Layer 2 of a small transformer language model trained on English Wikipedia (9 layers, counted from 0, width 96). Numbers have three digits each and are written without spaces.
A neuron's activation on a vector x is GELU(weights . x + bias), where the dot is the dot product.

Input weights of the MLP neurons that the questions are about. A number n stands for (n - 500) times 0.0021.
n20 (bias -0.070): 244490345455693490483491459565466602472534373673631363356468556620667404416500454449820324439486695470550626704379393678512592494610513303470528448576592460531540471569321561667550452469623583543556628520770413558435517518421562460484348407652383363566525595677438591435491644506544406444
n23 (bias 0.063): 412588626304532364642458533405471356387468765494679432475401503379513484394642455747610704417546507434320475426589676337478500416698450604586442635520608581740560380617471467426563636602554577574509711586578564664399440362438692318561715477458548646603565684488513535514582601477500659572
n25 (bias -0.055): 459543385272661229411549616526496582447702603612385410563596684577492561622479369446452286487540265382312189640486483537322702669575873664452512602450500268706452475561282504569513348726483428378594597318514614341473322661565379472406666546770528590794434591876610540338516463365654576500
n32 (bias -0.045): 605594451345655682631485856284414612478853583493345530683542665668565680514504510531524324669557431271454431633303578542485530492516673526412393504477526444496607504520383500571343504522211531545650484400504552478773312378326540622582570407823748545758526481585646704550441530395548526540
n67 (bias -0.083): 497432416291396349323382544656537427596405689552469333608481568461339463605348466522500546440643401602538431487706283757396460455440532484559592545563540615432555663586506683515513408322565689454553417480564704382653583405664474457662565359503457590510263522553624497617430353484497646550
n68 (bias -0.169): 452340374500445261583609545126496381376667407645774336479471701316414500438500713492636581512491430488609446450569450558571738575565669709526425341589520596389551368364520483548578749528692281312615674359495644375599448647335369722341523149335571508500686350390316418212665423404729413470
n87 (bias 0.010): 516182379381445584439664383646433326393575404437404688531549688425480528604512745565492487557535644508643739288938554706532413579483213472542532463480465317619390627542500620233693389579600488404641624475532516632712452500513593504625602533732224312597617476583651624756340641206685610581
n88 (bias -0.175): 536425470443547421387408536404413356745457267481632675459447691305431488416755456359644640500426574419541431773636413669944606570308647747627425720588449393453289504483700570484436511445698607651731570479151334469338577488731731500446491426452689452437428577545350500531298231558526535496
n123 (bias -0.124): 321463409591373535462409627412566288632413405425641486491393532394269577605404449649478534446194338398447578456612650484289590623304694714556362547433473626490531504441595457653579530362438547510437457649656657602526305638482400317595207511570320377511335624620747367589480493485692342437
n135 (bias 0.110): 500407592358544587335531403683758504510537579245824538443465551493563435619381629528544496651650423490291530668492589531595683457537683521511402436375614657503305461511583429483393428490411433439631383424367667587669360480616710534464520613510595747398648705383497364432630521631603574689
n159 (bias -0.056): 411493607473661281574386582389465508556514429462432504619406443445540299377486484413515738427663351527367678404605511381616405317508533639632777485396263493542580376572579680588614371433272442518730632519524613514409372735526594692319277595560560607620365446231539607516479514640382462768
n172 (bias -0.117): 542382694415446611299701335692766602508488049475479517258415709557466371548428416543389339723335474431559472274452648856533496509464397790549566448403356567512290616416626349492365520236452474312584517562290488626369492446615425661360451560441236274341571500683363366389549449088730594553
n176 (bias -0.066): 467349531371397452453547456387582600507521530504482417430581420380485457625688530419465257615449355270435632244644749217761546575190374486469525286555482252625408597565460717540558445678477511370407582446434543493579513425233523660583445838594714667454576665582575570572539380496652514477
n186 (bias -0.057): 541370314601341401324477390476463373713336740467602481442285553348470478591294421523384608631455138609369533422307543311507318683266496639679470566303622515593375627440640550511524353422406566605389419675406620383582573300330571681480565686414659609210628599674504471351423587527645368548
n196 (bias -0.152): 572377386511764692409511725366519452511429302518420455286434458528615444438592503346624274539545356540532525445379476386395716672500601633243601531500559459507567329524603352794678341511645360594882601608642564588321605765671488552461676648655522466524451278543410438292423363539240393448
n220 (bias -0.055): 467780469306686273693706658436573622565581534584517619616638438598529652440370579425819974496487487595570425735425509376618447815668525587299394453325294496496363576369330696553474606545419394557543542618505406640566607492400344690380438411780293570552165550648463608632436591636252625321
n223 (bias -0.069): 507528608342447589255453530664527489650407402641574447362353470524599440545473518401521496445390761626450448451279510556275596420450469584482398622574520330546355497457443375497342359500451541730688438571248537676424469546715504490280469610517629316309399337471364490341588389517201615585
n239 (bias -0.057): 556716209450297434361619480541649445409339375574636397367516643475585314232443540818428606325405638366444420281676661420516469463611589631365477793749726543488539569403420463457343644120331598464364533437387307361549368594559542543302565610425484508622568259526421481601504768475602710399
n254 (bias -0.116): 612546476515399651510463560539485431553626366689513401428500584581636348656557477256543503379711532494389500455297279462438654523306634406513451432557518553432586526583425529714740330601306510435616519424539497545559584605493523518247460500565721584714672468432481325527612491487399476497
n256 (bias -0.143): 575429570437497604369432628626397572303500374462428455734696640463523519503454637721600503557440480522338431517500425395709622453291530487569439615385446494455299380500457436707622472494497657494438493448304558604371166423311473430700334373552478383479480431522468456346544588507423325251
n258 (bias -0.065): 536587406267614360528109318508450462356403402729569450495566612587390496329585685375577577596500285315660253263282511342514543578434552460577539564573578543479287493308485567453496593710620608489507291542434399472579537257553454660639462340467650319454602540469572553520563689680496553561
n277 (bias -0.043): 834438447665414647458472372427417552395451478527377490608471567314475552375236519696720717518527392347454432445656559520555497413605399549563427478564497615618441381597634388559515460722580695056440554452324664435414380715541507649562443395504573528522430422606734524353449564445462586306
n287 (bias -0.007): 496658708773705579711455809397598568564545472681565602597361481701354432547523555723351722597438784529450544555224512424552563523411531352657321543534400545564441586408496758700496424549362504541633273592681632599529335507468692422650447570561511629688302362608530338654286630602455626432
n308 (bias -0.037): 638473258509513486255564313734576503592452544553317465438520481643419618580767389298510370595647510664726367560540510453532418401510411590422506580329374522424418507520561500551555573380477612254494645374522401519518467487419584500563437589455522673395609714448522472592566684613765516585
n324 (bias -0.038): 615430624530461483465603548454653412535590604616460449449423516797838342611645689597584601581868557726567580475545566673492633451696683758571625702432539417590344614500684389539542549496619692721659659576500409535642606707671479441690399749524461528777572809635524704443570552484760616508
n332 (bias -0.012): 592563473599399414670695439378704477577451478535447493655695525511496514654323481522504160736531242425463650703629289575574451452412482607492465411536361521381608533617753551546527344685684380447486471319549585493460625412552601462552566412840441443785297554470496713430369518632428576470
n334 (bias -0.129): 511493308446692562645580352726462607587528412520472598783593580478326448433528423301619489539504224446500433278540358336483641655496547511448428598274380385407524590452570677479605310562493547267320543611468653500500591417408677631551484421427572696652619645523660327473582261308477278511
n338 (bias -0.050): 560555413534604612412560528482427459500493574747556496739443265577482514514450481657638646349481536507510432383840485606614722522632708430455427591479662503750586475668613573332556627396657478549671304526544594719500396292456600465716398298605445665552641482387503657419486511213387466310
n343 (bias -0.042): 538619274480453519440479618468548482442463572366545527615542452418336373477601509619569709451579320195458523514708632504459608614585525476394686339517392370232648299496580500315224595456454238397520351584664579259614405592536322530636336274675547579609514524568456480417594417443415470369
n346 (bias -0.012): 310448421516402658406390540462563694546628469419256391367483540469375460545453390382426574476515609339506285742333445664618425383493333413345526490446520553493340534556396435364336614395673363464592692472610401510579620658595493317465477397374526393560296527658374791423331614510486520387
n354 (bias -0.075): 463458406506448511485393547608728443536553490594868447252500663451459497564446473581581500561573582262513660590625479440510562648618422460535589628561415732312369339320523586357614545415538661566602380366492483575519491398546366405406376562603674597609681733468348584540604812476468529433
n359 (bias -0.109): 644550500480638594388674500393449507358665604357483337439416575361566602411604553486388300378589605345574516596535571523241564415504350613486059678479373639655477507558493687660361370611628507493477609616407660264387475706500529440507381496596567466612452421497385417462527404334416360457

Each question shows a token from some text and the vector x that enters the MLP there. A number n stands for (n - 500) times 0.0076.

"en": 377513333585584729670622676561504345388657431343538363168697570756499451660507448282406691629392688416637617576798339081526419334613429501657706628752581611609593554840377433312472431554566556522411356695301465479454519451541350572563541503445623447339396504431574605232525403675603387565
Which neuron fires most, and how strongly? n354, at about 1.9

"ron": 393513431486492714649581606531449420411599391390551393179788620791520351745481454340414720586442649416623526514736307105485514503621448493691674600771577679633655600842342438416424474598400494367549306669318425426516539472468302566576591517498524441421215516495547588239661428646632304657
The neuron with the highest activation: n254

" in": 378479376544542682667594709598363441394613373427510434239690564788441495649442520314317749712365641631642495522762329108518364364750473637664651555715559574584585632808420515422518381619625496441538356581307362326536439382407449479594603549418455423390315573403692533202662448551666283727
Which two neurons fire most, strongest first? n87, n308

" appro": 418593340578492680629519589557579544405579333398528491235731578772433454806519446416544757627390546551585419542738300123538468432656443635676589528689444557663573634852383430564493350596631510364341274621166525330468478455401387501684705576409406411439302435547668461234664394600716275670
The three highest activations, in order: n277, n334, n256

"ount": 414551352601486708680576677530430571380580429408412437176717645637433451680430362377416772613478607415592604620754324184421463367749555490831646603760556536601604443815345400544421468573519484579441279731238495381559572486506305513603565506437468421347232555433533573192711324654642372745
The neuron with the highest activation: n343

" them": 412595358331481645685696608459381447500759399434495379174727602799448426667487423393400791649403624506617689607764281184487398388712481544636578486616609575627536634871293564424411570514521427430449359644274435315554480409428349480674601614531402444536254613437650466340576374689706217653
The neuron with the highest activation: n220

" c": 307584428590467690706701635469513482343554407376485443231732589768569469684477408411511675775386631540570591528766281110461405379656611560604595552726604554569592658956438435471533406656561456373482328605265382336404603395398375475573656481539448366477290451272578622261675411589600369691
Which neuron fires most, and how strongly? n332, at about 4.3

" at": 304527371662451677647556757654450483421617368450586533192647518780515498692468453324391757783328539494579463496719403118457381444731477607716574538652531534609546638863450428392489364557643534506572266655277405396518465516425394431640588485431440447415352538298666607195670456601651368668
The neuron with the highest activation: n324

"ing": 379451289521619756654596579467467569437569376369564414263586509747414401660487518367405767621430694402600662528779299112478445309637454572732658553721570600694516557822352488373383424638631443513529394725195346401533518396533413472582684493404395477386366486408681608298745398689648271740
The neuron with the highest activation: n87

"ream": 350537279623525683622651586529401497498595383381460346200646521716395434716519394398376790644434608398579683605769287139470416359739578486763625552793603523691473538879424417461394599596441475587470340805290536412520524464452322512697518535441374436417356513465655553243656279668630360586
The three highest activations, in order: n343, n123, n324

" women": 461586345519537639639691678541456504446724390402596411190691544771372314759485427488357748600398661531588598509736271142473423349635435547692484456758596711593627502825378469407433420630467423523415377769278457405623476475430361456722563580537486484387218622354627533316445373627766312613
The three highest activations, in order: n287, n123, n176

"iet": 415493296595494766628602602550397536402688352396530480223738617757384442705373446411274797684431667539583663527759297158495464333614432461643611579684588576694633585843430410383419444641428570503573293731325392414375488418438383524612579603483534378472264492472601509269631259724675351666
The neuron with the highest activation: n287

" He": 384586458517380681692726673585426448464727385515498522233687524701438418745591396390481748580480702498498450507790324091443411454730498556728615447661680692593533586851392419439406506551476485592296294710192453361316492555389354548630558480419471413346366587466631569292627343554653299698
Which neuron fires most, and how strongly? n23, at about 0.83

"out": 418431355531587796682591614585385517435506419438436438220670593771469453653591281284490743594371680505583678541821333132375306403657567488692646511646511644598505644836320399459406499535538548412469326720294434388548440401540495495630614462440416544565278511420644542250680301724688352725
The three highest activations, in order: n308, n334, n67

" to": 392536339566507708651591674617411502502512363483595461236666501679450503660404445309454866652384651585612515596655319116490405452811527621693616534705502533560511581908350505404467551608530477537481367676143373350509512430503303471536616593501376407415231575351705566299697435648582238700
The three highest activations, in order: n220, n223, n159

"y": 322494347537653745633672560596456503472604389365628371279680480717396400800418423352427746657521762433660556498705278142467609302653467526718650481621627636632624492848447498396360512626481500479474408763207336335461505428513324486587686559463419464328280614347598517294721426740577274672
The neuron with the highest activation: n135

"w": 388506377551626672657528550507464554393635324427550494265686574692389356739528190348377763577487765554616594637758209155458445336639498447638593563661586699545583636858355471277374589577567412509356319727210406377433536407435326514537708549500535517415365507511713608237625434673706329780
The neuron with the highest activation: n346

"ran": 353511315552552748647587704530491468449679401475635427166754561837522375683563378262452695621380599423546537604714292093466375386531533470651629634696475636616671626842376423357547565499442387564479351640294506443588572511528327572566547545490582485433297567447495474214636326673660359598
Which two neurons fire most, strongest first? n254, n354

" ar": 382590319507432704662678690543460513529577349476514478214696503840561405758467546349423719625590634607656581528793293112513382364456581594595707465697492552503637655909360457465585444584449386458382340596302366380492412423380459552552749454540534398415336481406596468234653367664631316628
Which two neurons fire most, strongest first? n254, n332

"ult": 431579385550682710659568576498344538449681367207384449202636606696415477678398439381431747566516719536648502570831360134444430466589447516768600576706523577671622498885418435526447564627489526399442217667307489407527522393476245441596614518469372526416320557441523665236663464664636280707
Which neuron fires most, and how strongly? n277, at about 0.69

" '": 371468352515546602617674604670422516393771361470513433273626479775609356684576468357483723705378635460509574621796272115395443406640638581692586433747559575541550744846408542474418439572541423462402362696368384316442492478541336410710761509441505362356338409419600578262699253599624320708
Which two neurons fire most, strongest first? n25, n324

"ment": 449503348531483694681600610470428535389624401427499470205571522755374473783415379366359743607489691494598695506766355130447339309595538573701688580714563585642638531783428422397407511533616453497524332764151492341580577382436316525574633542441417415317376523544601534257663384799714308669
Which neuron fires most, and how strongly? n186, at about 1.8

"or": 330455276530530758628709554432430465462560424403657349252627491817333450697459378422347776624466650587609535476692316125521437382623533546675737569715478633627635575824359490441409521629474463495437328772212411335452472456545292567560680489426519528288348574566636583294715448722636238704
Which neuron fires most, and how strongly? n186, at about 2.3

"s": 425507409483664741725604563494416496377586403354551503220688536638454339693472469367414688638425767517638554577774314096444483339624553547693671546597573713535535546926357482389433526612578445496558381687211322379597506414490404473529619507409430485332276558391697519256727373700682333664
Which neuron fires most, and how strongly? n135, at about 1.6

" r": 428530329651510717691669596382441538455593322420495460253658635674376515589411330417527780686549669601584517510762255189453458359625560651623572505751583643664560584899281441443458482688677395420327322535225358371436586430357302491536707541592432455388301515367674598251573413741712317695
The three highest activations, in order: n332, n277, n68

"at": 385577394653705748695632549524438463551562453404479375234657554773414337630472436360372768702395763506604497535795296106364376355629574503661700543616507593639553589797366395485443487633474472452512353764232379424405560460482344497613647421479455534439402508400615526248790335727623300665
The three highest activations, in order: n159, n334, n223

" on": 339487290557573738602601692559348498584546343485622408244618515790489573648462405332468761664390636523598515525697325141515487327713511665695723556712431554617551595886445586431396397636552402524462372634250401297574476471461411395599649518384352423434314549443703513287763394587648205666
Which neuron fires most, and how strongly? n334, at about 0.84

"as": 353488379552693768694651601559381392434538464451533407216690590715502382686504449291407712697397654502557546629704267098494456303560527475670659533765463584619624560872441440454395598624536464445572312812283405387491508478537337498609632466338502512300335563358594504316693395690720342588
The neuron with the highest activation: n135

"G": 444503348594540715677619673594529549386639373369523395226630453853479401754548406330370779685417656447495600543805288124400400353674635453640618651715607502617622540899381478279481567595586529555408298670321422498476576417371381552575564462481503405470342398324601629258714358541633369458
Which neuron fires most, and how strongly? n338, at about 3

"-": 458466383688486669666583674573502418399606293351512432239692464750565459607541409333430695673430715511637498566725263120435524326705495608626665586703599648636598681932407471392490412509490449513472335727294346356472531388473404491578699489560484326389351532475602592213808340613536273615
The neuron with the highest activation: n196

"ion": 401435346407519677712618561545562483423560398440576470182601548814344446742456460330363692669457647519482647557747348096421392363640478533711648547657515525708660524848437442382408493562471475607463335824249440350483538446494405553637577494463484474360305423492633578339723380747714317687
The neuron with the highest activation: n186

"in": 411468346580618761682662578489458435433612445423551281248651524823486395660557460338343752612375721478691535562758221134469459350652439539717818529624486571609609533850314482367477517625478496519457269768277463404483474451493351482568653470519498471331322485473557535313746351703663305630
The neuron with the highest activation: n343

"\n": 453509368610590689639652676405404511463548265362591475246700378750444351707530472384475723738350707601504491618758339162441410407728540676706669544714567578596577584839400538398428528507472484402483308704266443340393519451553357460608678526468489305363389474396659517221682432620660228721
The neuron with the highest activation: n196

"ass": 485460393620656759725608609466405528361591405372441441216694612700487370701492438380467722553505748454555591527720310153445462312577435523760641580844424632639669494805351450521378567703601433444418257760226419439518463492469322460501718455411509397367352540461587487238671484664671262686
The three highest activations, in order: n277, n359, n68

"e": 312504394553526625707613550578547445360639410345509390213679568837499478729660531270483636654420714445555544569809297084480474439671405544659692473637575586668617592899370433317417473486546505516422350705165471355468586500450393581519598553365571565387333540456577520239650367645635391564
The neuron with the highest activation: n176

"an": 413431291593650748598696573462492526479599476431624374255675589760424476673475376382310773607503705423547538581761254149513517282688451563666758520681480685568660490809332498307347475709466490459518314724228329378372491470439331520581675538400546489358326531459588497333793464694655265640
The neuron with the highest activation: n354

"ve": 440507395620607679692583665580434561313623382332603436230641500760383496730496475332487765681425617490637572540804191118449466293639447565725610578657596619632670537785296489372409511600612475535359322720241451441526541463321455572460623581362485492404335465492529463252540342728688308622
Which two neurons fire most, strongest first? n68, n334

"ic": 424517333514569791670720522464446485453623420327495443271614630788511433717480446445399793546407767512636545436741319138412428338653448572672628581691513600658580526830362509402469503652496492367442319694212424314395543346551339444531656476575446451358296449427626540312804481811622268735
Which neuron fires most, and how strongly? n359, at about 0.59

"es": 366517344500602735745696564491467485341631408440580447232663519747374411660490525385550738653426732526610595547736322089463446314552478581667628496653596611592568565845349489362388534608523464474548368726165354383585545472501373514544688506368542497334325559382714489292641326657724269608
The three highest activations, in order: n68, n135, n176

"if": 401486408424494687624512548571456540524515397329548463201699649873486410658621420316462842609378529527626521556796321107398416425566448468677602584619557575606561643888480387322422522527424579496405335722285465419494518451643356490681693428508521409403301418505576536213670442811676348664
The neuron with the highest activation: n258